Layer 7 of a small transformer language model trained on English Wikipedia (12 layers, counted from 0, width 128). Numbers have three digits each and are written without spaces.
A neuron's activation on a vector x is GELU(weights . x + bias), where the dot is the dot product.
The model reads these tokens: "49" " | K" "im" " H" "ae" "-M" "y" "ung" " (K" "OR" ") | " "4" " | " "4" " |" "\n" "| " "8" " | " "4" " | John" " Mc" "P" "hed" "ran" " (" "CA" "N" ") | " "2" " - " "18"

The vector x that enters this layer's MLP at each token. A number n stands for (n - 500) times 0.0087.
0 "49": 442604568549545387501444533636527115423405568676453412578585486552602263340549594667755502344673676610639459345482445584711431461505543504530718547488417614482452412652406521226190431535610655555453528491452400443462358376491664382438421485540276493408487446349285230555771457487511569597518744652547397252458275420403663332489613481344607627702537719529437595552464486675416485480552
1 " | K": 353565586502622390614445544581567117474472421614502421485623451603583430341538578647700539380676523653601417384556360517712337549513429470460682427546486712490372321777431496410395512486653616543272532413489466491444299332497626413471485549572267479459470469429340250626780467524533534584563780583487438251371260330377566352549479373495680580588575886521355619535472586540379401486625
2 "im": 329487525463678379455299438626555201579411435559415499529620464672422329464467514506766405411699581402750403468545459522610467703533379660564699378507505632573372483619411537391486584569571509647358511610506531485435325421532602357324525535662207393352407521386329147583683520510434452595514672694382527303321280431424650393519435409480510637689584849511349703512567439622439475432722
3 " H": 408754444488484330606417663567628262441434562539351442602605514601593272288523511631686547350616461609535465380683265536688412505512361508470608467504494655370500502693399535459369485538624565562450534592529377484395341246537470454404454493606385335451501455495440139576665351603502710513497791546425393229308260412332688313662528594407616560612533818533325528632576554587412481486806
4 "ae": 394477464528578273498546615652580147692451397526471393511637343690450316345620599527590498498569522526573305300421566472701548559615446533503656315573401532554416640557498525359352543446561609591227510572589385478546242387557491288392516593522295548401479503429334180567642537509430447625492775686426507237414302445348591378628523584527494691595490887618402591659674481655394443356707
5 "-M": 516556378428515316453489533479659264608381493580468518482670283605374332337637533701686585497663533537650505370588354454729400539480383427435520350490555595532569423744411524466353533438519451522494531608544344520480265313542660392367558540604360409351511457367403110575707415560488635476714795524390434301482340423276700354487586710270507643787466811567435655490486495535451463455744
6 "y": 275578457504673407388534809569604158601376492663248451517683444551574326432620592550657458372553612379430340297608488445739610502483389583510631314476500511512618483733505554332274595558555516492418537607593338403468259324644558495407479446495389514467536395548441239378696529672424553509556850682258534218337287452462672410555629474531527503625454825553406565509502420568382508511585
7 "ung": 352536476474693435466552645647601205637430485566357424513612371625454386336691527585649453523573381536574422231449386431586483527385352560587647374668357431474455523830494549292289573409529633641429514593766342688510323312639643412359535450443296461516467536490421282604699535406467507495443713629263496344366289432417743298561644701375601666629412783509382608669462407594432435370706
8 " (K": 292482603372511410568402587474561236608427526723505490390660363529539422313731597603658630348722491738597447421572374483659430531405436433551631392547457637470429246850440439376303560245579461590425515452554553572358460272519746450461536439477321451502427475486398258496673335645433550624466801485522421277402307340323609475497611533385588692700536911544402605479526507583408485509610
9 "OR": 279427491358689376553424570536514147741431473522500496493628249655499429448391562482648469430695619567686361395579540480668475588476321564599649398538369721556446425683362595401334584423477571500262534442526515439470378239523672344458494543590415473339511455461372167455622510615387489581566725666309501231377340399289616497483627405476682716673570847609459685482518517648403508466675
10 ") | ": 228519472538640512548514514545545204650404346605462496536628246639402415506571629804676605389644710516647418392620414552789344600531466475533626404483475636488536316701406545356330552406683636474452509442458550573466361290553704293465510309536291486388409308353409256524611364518434624520596734579339402296395392404436564436463687458508523617725549815577331476511516531576354409538634
11 "4": 269635493412551436531455519579562137618417518565423455512677452609542431559384580626714684517701647415625300373544435610736378551570433497449668461552459762501428440629411625400425413441695424483380715498377476483544283403562552333462385550775323558232553468312323351514612367485482535513594700631363420289393322438435491470546618336499601642529624764454319618500553399593397258587668
12 " | ": 340655370600616486622629534557562062553399425626439424576640428532573454480538533651700652511624600476625468388591377577753344466629349462484587446604489627574465400640533537345398383469825644552410588475409528438437232344506598266492421489690229553409485445306350275611679434440506540610589783560456375286383286443376460400583630463510559466687564714472471499514505483488323319569601
13 "4": 271605473450579454632448560518513079520425503624463430576683466590646396524388580594772625513614621419649378448537451513713407498610465592448668383575430697504425420507416605393464426419660445554405646464411529462534273456590558329472455623702316490364605464298245377536621423426494462554548703639427465296301239430367438493624601351513626636540540746499430728490602339575304242569759
14 " |": 341589459600603525595549630458616036421417424623512482593636502484641485487366501633722494508525608512622381481624361533735371450656507485480546365627573631505454445482495589263431279590672637527434540504450533390406157338497572229486491510584310486499612474371354231625714504485427494563640735665435357339387276412357393439556622474529698442694577719488479620531461535484365325488716
15 "\n": 397542613599655466457340610660517164449442584625509451739551460667596390306537608660730575333692631502763334344469440572637441412563412570543667565490510650470355313618478536287182408476590591581375406444481368406430375373460588265376396481472436512482522426296407217558789476512537563652592743479586439309490332376366441365594645472376569746656528625461489489591505639706463410491542
16 "| ": 404646501506554617512366597639600201545438486652487334569719415642410383401667625658747448370599473414677428394573412427705340574603363487450654503484420666504453348615427589428358532371676553549276491461334458564357314416565591287505484565520311402558530428369376223659809533478565620628516700591401439313464308341387490378517604343374479671579603786577338635571476609590390388555563
17 "8": 308634534364641536356386593586638213548402606548462330487676437557504304357500588519844487414567518500710466330574498514669380600582428542457633417565441762498382384576389709405398424420619330566312584452457452493419335419620597365478530617567392405451574434454325311574785513544657547530571734585369497302398326422397521460584505327410495632529705866586192705421588524477442358555502
18 " | ": 396605444518588492499518589597656200538400498535479370584691427520539386385556566480759502394566548489716429366601470605676364621631284358508652263574543739616351367649569544323384575419800631569345538532505537495337232298470570397451439482706226474496496494436309377705794501490583524684593712537401491253367365402372514385570509353465494551601600775526311537424516578503362385560446
19 "4": 351638478389548464574390637523585153539445641523425402591712481608614345467425640554762570468579648425624310421525441540646389618605400526475690349555502844484376435572382682403490494456663381573352642527435482488485246437522455403456447587713366426419600475380283399657693398435546507529545691615366527249215249402392500478576534343508570663500554697558316685487654415555328231624626
20 " | John": 518557504573610454594360618679705195492477372588458467390606419465587391458396453478659557434591611467679395503621374678715447587592374382491677334636588684640264412596440595370324440562578572532238580630554427516528183269561493449447485486560222364471398583503305172726828469478505467629622664517424580322420276435455478415498519445440653563609570795581234517646597455504426424504512
21 " Mc": 414628486595536485596405545623637310472523519456467343458614491579471314521480442566642500443655415413717563334650276653608376561526598515485587432652482633506331522710598569529179528516488586497224535704625442530407425276491432427408549550539327437497292562538469023693728444515507554454473711370516473280458288280523679395558440504305570558755627842528214456639571478554554442309603
22 "P": 350439520548664438508337687575499310633484532619406355599653359666391306278629419519710352420614353571566541371650435613619414483512563513327628468537354577354465555722553659471226633447539419485151599469710523535546411279477469558490593705468363573473488512524573186425644400634628522476467697562449434295414266354471802409483520424345430547600540886628359580541446473628435363316761
23 "hed": 307477576445701425602408644626577337701375415554369403405715511619513562466411462332652525358713618646518417348582600557656393662493404537486703214546426609527535548806564514089330459427553587490211519541741255477509450411324623544388472479625386570265448468502415368493671592516552536417616723699459631232453370525496694434450413363432491471501584856568459528540285388565351440577443
24 "ran": 577588580511577295627415468546607244453551577488484486556649427581423457381606446585694624521744438588755631514606294471532486660258572545444692271737367514493263286684470440244291501200490434664419515610676436727522545359542494378362541493523283434448424532396378154718618444503515540628453589663373535341294479405400636365542553616243474726584545742469451691491583369557373535423599
25 " (": 347648612525411590652401642594552235524368575597337402623663412640446351417659559671683650399715577494526443340716205568677432554608421407428573444522485529401454372823584448209213523404657498571343613589466492512387456232522526532489520438529329567306335441433565406552692296561402525577608768510611329208376293531440570429515613521409434557568542842533401406584468488561512432500640
26 "CA": 355581522569640473441384653712532249686476646577454374582707376622500229509668499492744501481645529401619352357457510348661487421339431512484614382531439690502442451727437634345183524319557464483152579409616457411567300358533649521508408728529268588354405570437413252444589541527482422550600647452419561295365319298482640590622526410452555662724483822618497631527510464599414332531669
27 "N": 305659477382697432543484533632440273630438633593458349591683358636483296386494506636685440532639564476594441536603530395648274504311518559465667326429485469447628346698384520442168523412550435555347435521660280544473495217567755431491590314404342535496430527515285180446613661494503479545602688586458543272328467312460757472394522544382581565637447891646550574560438616516489450452760
28 ") | ": 328480490572622542552428586638523095565474381650418511624682226666406350444613624708771597284610719584568451520678496459726344498487442452415578311384523548523547342695340530392288583303628528488397541426502503612505307237531663415480531265481336514336438375434232324598654456528548542566670627552561431367341583403513575397537643498417450620657455744679348516507563563597344433518686
29 "2": 324672530385528493503437570650602177495511654582357456604708507605531361547493633585743658613740652469598260315515337676670359479562465498415574461554491784507428462674396634382499358412700360468369735566368486503449245398550492460443445508740294559215511508393260397651586423460515460541579619656396398344377347447449381446571588335428516597555650579431300580558621423556431234612640
30 " - ": 386640356588512527600491614576619091438466451619418458519679430547625484433596663595744645370671614426639360401610388588668415360658275329554579410569577684692336436635478665357470374456588571549465676449515489498400166458526396523434533555732238578341502591394334325606760536376534457616602637479506451402310294392446336402566638505415651546734628627457375380557522351470412288541484
31 "18": 329699503350573535585449520578565219503465644640315465511679454570780419479337626651668511499623696383651381241490358578521469592478496582568651403629452612533313371528489709328473464526664356668411620494537649496416516557604325526492559535660214540486456555352421342526648412385556512483490461721303449389200224288377453600585551455456607565695651742423196620569665322469353300530507

Each question shows the input weights of one neuron of the MLP. A number n stands for (n - 500) times 0.0033.

n425 (bias 0.007): 457525628426368590486499319548480509446712326604432492578493571547401396571672539611490520511497552402540395481382380557455334505389653328482449580555564539441441478392391424628386622460457607485496518592570514470378506488528490620483596380592499518582604374448562493418503606599377344353412496483462466514507517500609489540480540498640514558519591539644494452635526494556484460514467
On which token does it fire most? 10 ") | "

n394 (bias -0.111): 431633555469273435464559719692423470521479596672337530195424480518389424449484572429470614535473596376500433652463469523607481723519421615500541446516523397484382527527446404529600475625524448288626465364447617541437479524448453590463529654545495510645615540585526494514381609430533553659555441327608617529515448430392586539453281502417493522559554579669572202517360585493279489320561
On which three tokens does it fire most, strongest first? 30 " - ", 20 " | John", 3 " H"

n175 (bias -0.058): 449470567600513641545272549375328434582376696458305538430425696582215515281560578557463482314566609491474404358438490707618570551452551489430568447438501375547443413414388377520514473404482649379549520417206533573527550321383434538598480617607487484717534705591396534640355608368647542431542541522497527648693675353435387428681696443661589389393392607525471575335496537376503611595456
On which token does it fire most? 16 "| "

n57 (bias -0.089): 461427609559333335351497520483416483350428576484546558451412436644678580605558410549452583347526524377495509464638533478636397338525624354528676483546572434235280582350377533622383701457465468471730855493376406296363578575428503491556409501541518573626630372657621484633546384567741419475408570385531610469522498559357567335356422476419591595458460416514572515534470721617425544438534
On which token does it fire most? 15 "\n"

n19 (bias -0.049): 592548560527463448490654485614477364464611491523270686579627379622527501745477565562340467492377438604446506695476498559427615521539453574426527514338569391466505409602328564450365461275614411378442668369583594680529555536449587487354519718507387480519483497463467474583429648619326539417617437520610713499587442462376486380362400573588327492461527422489414421394392509622641493500456
On which token does it fire most? 28 ") | "

n127 (bias -0.182): 536533432484519539592419516366493620586421665307491488388446679537624476550541531627409669383486794334472771344386595499489266480501390635564267493235606351667461480443564421412470449527499335501472365579422451430449420374456483613318469573608551635610502542477450537500554634717412482448408668612485514621564379712625505409486644388454626450463557462385574518505502688488539305491523
On which three tokens does it fire most, strongest first? 6 "y", 15 "\n", 23 "hed"

n244 (bias -0.054): 469477576624592406460467488457451473594565620373650406637438596495556506587600562322484496371585634294670485498450438424602616505465484407546557439628411682517582667444436620536456477602319540620573564409318398285503427607453376387598527472612489417675395621625563448334475539606566672583497496371433386517575466636669383487375502381732347517392326517463434502579501430528281439448554
On which token does it fire most? 19 "4"

n109 (bias -0.169): 398539455508366501330416462296325405462455776654554427478375628685553402659488474492552262267496401347530425511429621505527574515536559334427602387618464436466423538549521623411484473652599584621689730447469493552607237559583353503395655679540544483462589392378583529509405456478385385300463438621600752599668521520462508456489547389701440418267578452382652692618437388283617598489572
On which token does it fire most? 13 "4"

n385 (bias -0.081): 523570539523459367475406520311370508386534528492469548756539331197661572415643588505412454615670601357460398550582589468424391393474436569592526477487662744383617357351568350425667525470409475488443560391627408464543352554585527580701381449623506647418555647555657364442473499507528674332405558450484379428508692597420522565340443499592573448389400545601552512551409451481466442490399
Its two highest activations, in order, are on tokens 6 "y", 30 " - "

n307 (bias -0.081): 458412650570591574425444526471589338606295590302451354327461453447552408580522339462407640430618442475320579635373470586398337617526522476505378394564471438550528451679563706615601659475406435471743397513458540479390566624543669526280617461486246609594732433464470497480511670542357522507365485596339602552519491562710463353347524453628576497533622518466749499644369585360594485398539
On which token does it fire most? 7 "ung"

n241 (bias -0.179): 546585730302393426411673386553599351430627631634538376400488639621583508707570642313494710605388364401451430295744566398575606362855620399421533526272325584119373452445486532606458546565327739789497376623508563432413538580320494535569580350443624550581387414509588538523619387544283680529563469380831400591486401548720686578460674509393471549358414473516532341366377496295625434582499
On which token does it fire most? 25 " ("

n432 (bias -0.116): 533524663283554242688441497318542526408436547527739486425606379558250556363513521380501422475389595444299694361546529790455501565566540420445471583345450432464381396608231375606491558531667591512662464393343518458720568595633472590515497552557440414410534408552462404427687705431550559450335512480522367498464430571580327624477324531462839660375359387404479391610402702463808344628665
On which token does it fire most? 1 " | K"

n291 (bias -0.166): 443360507308446462417313358500466517470359599478719583622461635533683422488432688719420554441555407333525372513376596488487372338619474206510598475377659489463559700491464641474603452477369530433371532627432628309567521493519505476312573707485617432710513493495553580476506628489570551573512376405497545541292423638686579335583636559456333486433590500538467534432192437584673428466632
Its two highest activations, in order, are on tokens 19 "4", 15 "\n"

n82 (bias -0.152): 705536451519517560582425366640590489454646340579483469665453389513257479467588591473759513360571549445530524431498525546705593386424554377494717536431589808388362444494554650465808447646471401438695335421551590475612419383454510622621567369236578604476398675476556478250582611379420362421370627513364423567433531511412442404388432319726510346309409305730598476313515791638397506361326
On which token does it fire most, and how strongly? 28 ") | ", at about 2.1

n69 (bias -0.140): 566657393463462357503430572432478417686650288344415438470518394737628575469607644428333498514309495465524525485518660530648422538530461604640283619575424524537493489330545357469339445411481183361570510515409608624331471364379719560411626473617545519547460482630618654764634353622501680435414464408617492491361247421480434639562506326523499593461437563575582415579577472442597550567456
On which token does it fire most? 8 " (K"

n443 (bias -0.049): 533546481552558488578391317472368574415399502393487558461669463596505631537575607446665486422285462674356475439347359468785524490433559450536537661357653573500418515412620623512639393518522615676460553598343462543517604385520666727395445546467373400739554465328582492458422564482372634333571419393431509506383654530594610570433417356421491648515294632517490389382391406560578522501450
On which token does it fire most? 10 ") | "

n264 (bias -0.126): 508560263488451627439591424457319554548293459523726373550420327307582537536640622586341611642693338460338737614584582511632446538646459556534530442482460607377464362507402496614487540627345578412542470421506474473759689532507434736513430537628472450497433523343532623522300594599608527420733356589569234280399605490537490340623559326345461568564484615694341257532628344546237507441446
On which token does it fire most? 10 ") | "

n497 (bias -0.266): 541319638461513455262408470388324631577429668513415511621556589417660339511520458589487569499491945621441602331462406515518415550497526609582575609632474345478451636251379784478424513337427646448637570585268537619594518393417436359614501700489625320588530618507273592752636453345347434460356707535599417425416548512555466482484280457481510453331505617145672579512173673541470699681453
On which three tokens does it fire most, strongest first? 0 "49", 15 "\n", 19 "4"

n333 (bias -0.005): 652585487512394610605545439549692545433433463406529699595443601608497640518608417379418509535574547659543362533508441483452354522563544446454594509507654433622513405512602400328435443369411587591508388532458503613457565370406543495553498412511465327624332466470409483549496539776439578444351554417447486480585548515420305419545512438583583392633679468632501462377376514393580627438453
On which three tokens does it fire most, strongest first? 24 "ran", 8 " (K", 18 " | "

n176 (bias -0.137): 669598262539490369465575360527553598373450640479550420417479623442646513648630503640542390426399692453178519640469326532721701534763546383367553438534666486477525408361470353458373491669438464353589642394380669536474681254551444585538411586470593556616601460281414644431554387534403427605660460554479436614491453408741446395500429229485473675378643564585545541436551479468240591331482
On which three tokens does it fire most, strongest first? 14 " |", 13 "4", 19 "4"

n447 (bias -0.097): 580537573346484530439475350567571682867541691411569579415660406570246511448640487526454357489485478643436544504442552615555620462631504542428395549497417416486563451628612487649404324499296534510653543636421445467442444567510392388430726522459321486682504669511269566397322449678459551492435411450553464406482307583408306497586337483521736501591484422649371344550498510423373422570602
On which token does it fire most? 4 "ae"

n197 (bias -0.084): 496465450413482720446522473511496601438326343422399350564371478364535540399464595468618428460513406619401546435448449511607496412691580541657457427545532496560353423578457383474568541516501525502545504455476457431656536457543616583582364512691550431420511589519560436383567357426501710535502659637500513435338795380533532645264280405397462490462489407691482437561783507527608537480509
On which three tokens does it fire most, strongest first? 17 "8", 18 " | ", 3 " H"

n136 (bias -0.178): 325302373432425527566355494597615415718383405506478460369434197546527486306505438518576638390535542399580522601383466307339516546554391596617618518668695401361585610351302796622654549496634509465554560674561453266501537457400501592591592506573508605460523565469479447532491539550691667435418461573590544433619459588501391614383551327554505449369521393665629366164538753320586431463456
On which token does it fire most? 17 "8"

n378 (bias -0.116): 508497607523614591648463454399425510589418508484360473422574325496521463473359551471416346483447738617542596481216613588484533615669477446478691588332612501558556487495405596551604691422679327443513612496499534433385530668489272626553321484450548436392215421433623423468464618500386575346419634506631298492637426746620457449495798408501734592397364398405595536632643402439402453451375
On which three tokens does it fire most, strongest first? 31 "18", 11 "4", 19 "4"

n424 (bias -0.089): 539458539544399471318651455534505663440543499346643493451675467582544581567398391485668308432195572507482448256649616485548478410465418488348669498369460414515359580538348499515555482389720340498447595494447509539583459617603548361400631516450469666549396547636308734653311580586479505545563469691502462483461307569432512431681457498417682545605640199356366571521521427540576522452517
On which token does it fire most? 29 "2"

n504 (bias -0.093): 495442547572543391650482554438349588361524474652474380402579485553431609695518423441497484628412428417414419571548435541557333721359379607486375601434466469457743425586444455382515734474544366423463560412491606267501572370454481394354537565445603635711584382357420570454704560502637580575444370595379458633443494358528410605656579498604495503493514498471495704743476704380580292414408
On which three tokens does it fire most, strongest first? 16 "| ", 31 "18", 27 "N"

n377 (bias -0.165): 454354547459353541345499653566232364609638670276616533411507565573454518622539501518411465643550435412528541341549744428723617562527554637498525432384471500531654727511439666437363602578566617537488483504446571399391504559508380491653682407471555528485433647647422453532206357411474356482352494484620666548498518308392502349476467563464573308442431637568613586449506409581568454707549
On which token does it fire most? 4 "ae"

n10 (bias -0.130): 492509269438451702531374541444409525654377401386382597556474442526408389595659459369406459369373475356665471357610532667404494420513470578659469381459580450436555571480251485520515707494425373472550353469525404386598691555522635327456666491497530452509408551576443518410444532431522544631581518601691422627353414477517491427468616568420471541395732420490515459424624635611504564646546
On which three tokens does it fire most, strongest first? 28 ") | ", 27 "N", 2 "im"

n304 (bias -0.141): 473570383374489354512482517422516473281222328507655407438435592319418598463515455598429305467570585566427538596394471333431577314477585536547516500548380676445461462591419519430580511637682485512667255538396470527501605416630567551576600572500541630406500585576498541559560548435372565391525446497595522654400585782581484334415462516571598576545547641277535593576430514533464638405339
On which token does it fire most? 0 "49"

n354 (bias -0.044): 409380574452248464607689613371560496404554573517532465606624459432460562515406589317319337482459482546550532436356486544627357570438643533456556477451381581497554538480537315501461474562523505552507545457535414464590653375401510468595454649433592543398569498662465759592617443466516526455410491607443438522475335608421574472383452480562416503240577561531391566666688431576516380500646
On which three tokens does it fire most, strongest first? 19 "4", 23 "hed", 22 "P"

n491 (bias -0.091): 637495439421568490463619445507458522411488620425347419478549474404587382515582376440523608884578648549466511421623559472389588439315630472579557497392560452431567501506436438521599725442432623478546661469518441456589605439464645617544509453682473449494478438298568429514586378450499609488422484634600377356618598741474455458675538490492556552348470445322414399382568451388445475513507
On which token does it fire most? 29 "2"

n121 (bias -0.070): 567504414569444559527488606604607499516696465485559520415379506478438364572357422862620638602488443549518480567450511413373371622457414445522289497460348428536485417501578662288404628437457618526589418436456574500593448520411564526631393434488441617478506307373558468451420579695526405565369424487573482545446688249575507660652449553429415662447623550398485482492418459543654406455620
On which token does it fire most? 28 ") | "

n364 (bias -0.109): 396375528363602598442550629417249609519544438357424461414623595521386417374470452364397687503326548419618585702484383558562410299513507322590359503419518485552478483454574511637372419473504528546562474464486375543631547630339552435422377557570446369557509459600667520518635463405563680457422367529405540609439475368292415575723528534446443633502589621617452676538424424564572599656484
Its two highest activations, in order, are on tokens 17 "8", 16 "| "

n107 (bias -0.089): 374663579404611383436543485470361634421462508447554471421759534600440412491390655685525362549313666540463667541463770348410538578726448314532494585398688470519452480554481319569468339594446508516359519357462642500485675594542562517427672589442702491574480733380502414504585387473360358378621619598505380381392715524613578449484508523290477582420377419393592394535528434623438396454483
On which token does it fire most? 27 "N"

n472 (bias -0.212): 797444563752269516417548607427563583515538453604475609521326376571262414583478633389656557464512387544481304401409314487409531449417320561660433661461704357338279585384520479509478624605584616649534550635631583540526672504622718483356536555477365524611479314599451385476544725575623320294506478493452399401546548397568381503624304249510602409500526441292457815280367443639561570370496
On which token does it fire most? 2 "im"

n363 (bias -0.099): 641659573582549463449475414527438479621266434309419396250483503632367629564532643533673494535702501525457369415384459345509561507584553383785481613512557328560476527389463521468565701760255525462781418553652510395438463428309494578490615375555382577572429320471427588428540515483375599667369405617595434525654488551659222724543451406393610458424518437544356445499476378472436501549701
On which token does it fire most? 30 " - "

n203 (bias 0.065): 578203499675530497416445651448524605451547371673503747736356578553496466353564335558464624375354557764573465511439501422474629519388583362304431604460479659665392566545525676407445301481602397526327517605546475227548487260531503475351383487598652675436373469546594611701326299481597645546527594441641400439414512594391535480485575489464467653411475656559251657471448583290524459475545
On which token does it fire most? 22 "P"

n245 (bias -0.108): 487545442405373394433564640465378491525517445667372491524328544408453305523485467473328698527575607431641619624516568488379594551383602557185628519466710522402346408367578496590605549537400366517575477515579591591561415446513511534510606643467435741533675415452507410403614429555466484304570500670526621479492362436583401674383550372412558498559517394515515808398467432513567435487289
Its two highest activations, in order, are on tokens 31 "18", 13 "4"

n4 (bias -0.137): 465436361296611621448553459439354526406571449531527616512491343451604436440332247707415543562468484426432400502476551309522649460599489421594546714657565641456526668393435470663563505400405744537251480610525521462554386454568441617503565683646659442359628401608477478564614440305546496333533409631326617274467723557369453659361437389590506471495450379756608704472346397614451373458399
On which token does it fire most? 9 "OR"

n143 (bias -0.159): 637630355406404425398370325546376375497665414317563558596562441753434435461560456496480367461374315496415449368648385370463376543569594586492413572423502570415432612415400377675617395520663740620776552669354418305415462576511441753497734424576276429541478463732443605582377495614534607272725627479789756573601513334289475552362757312628360370376685570564500367566589481630305659331389
On which token does it fire most? 3 " H"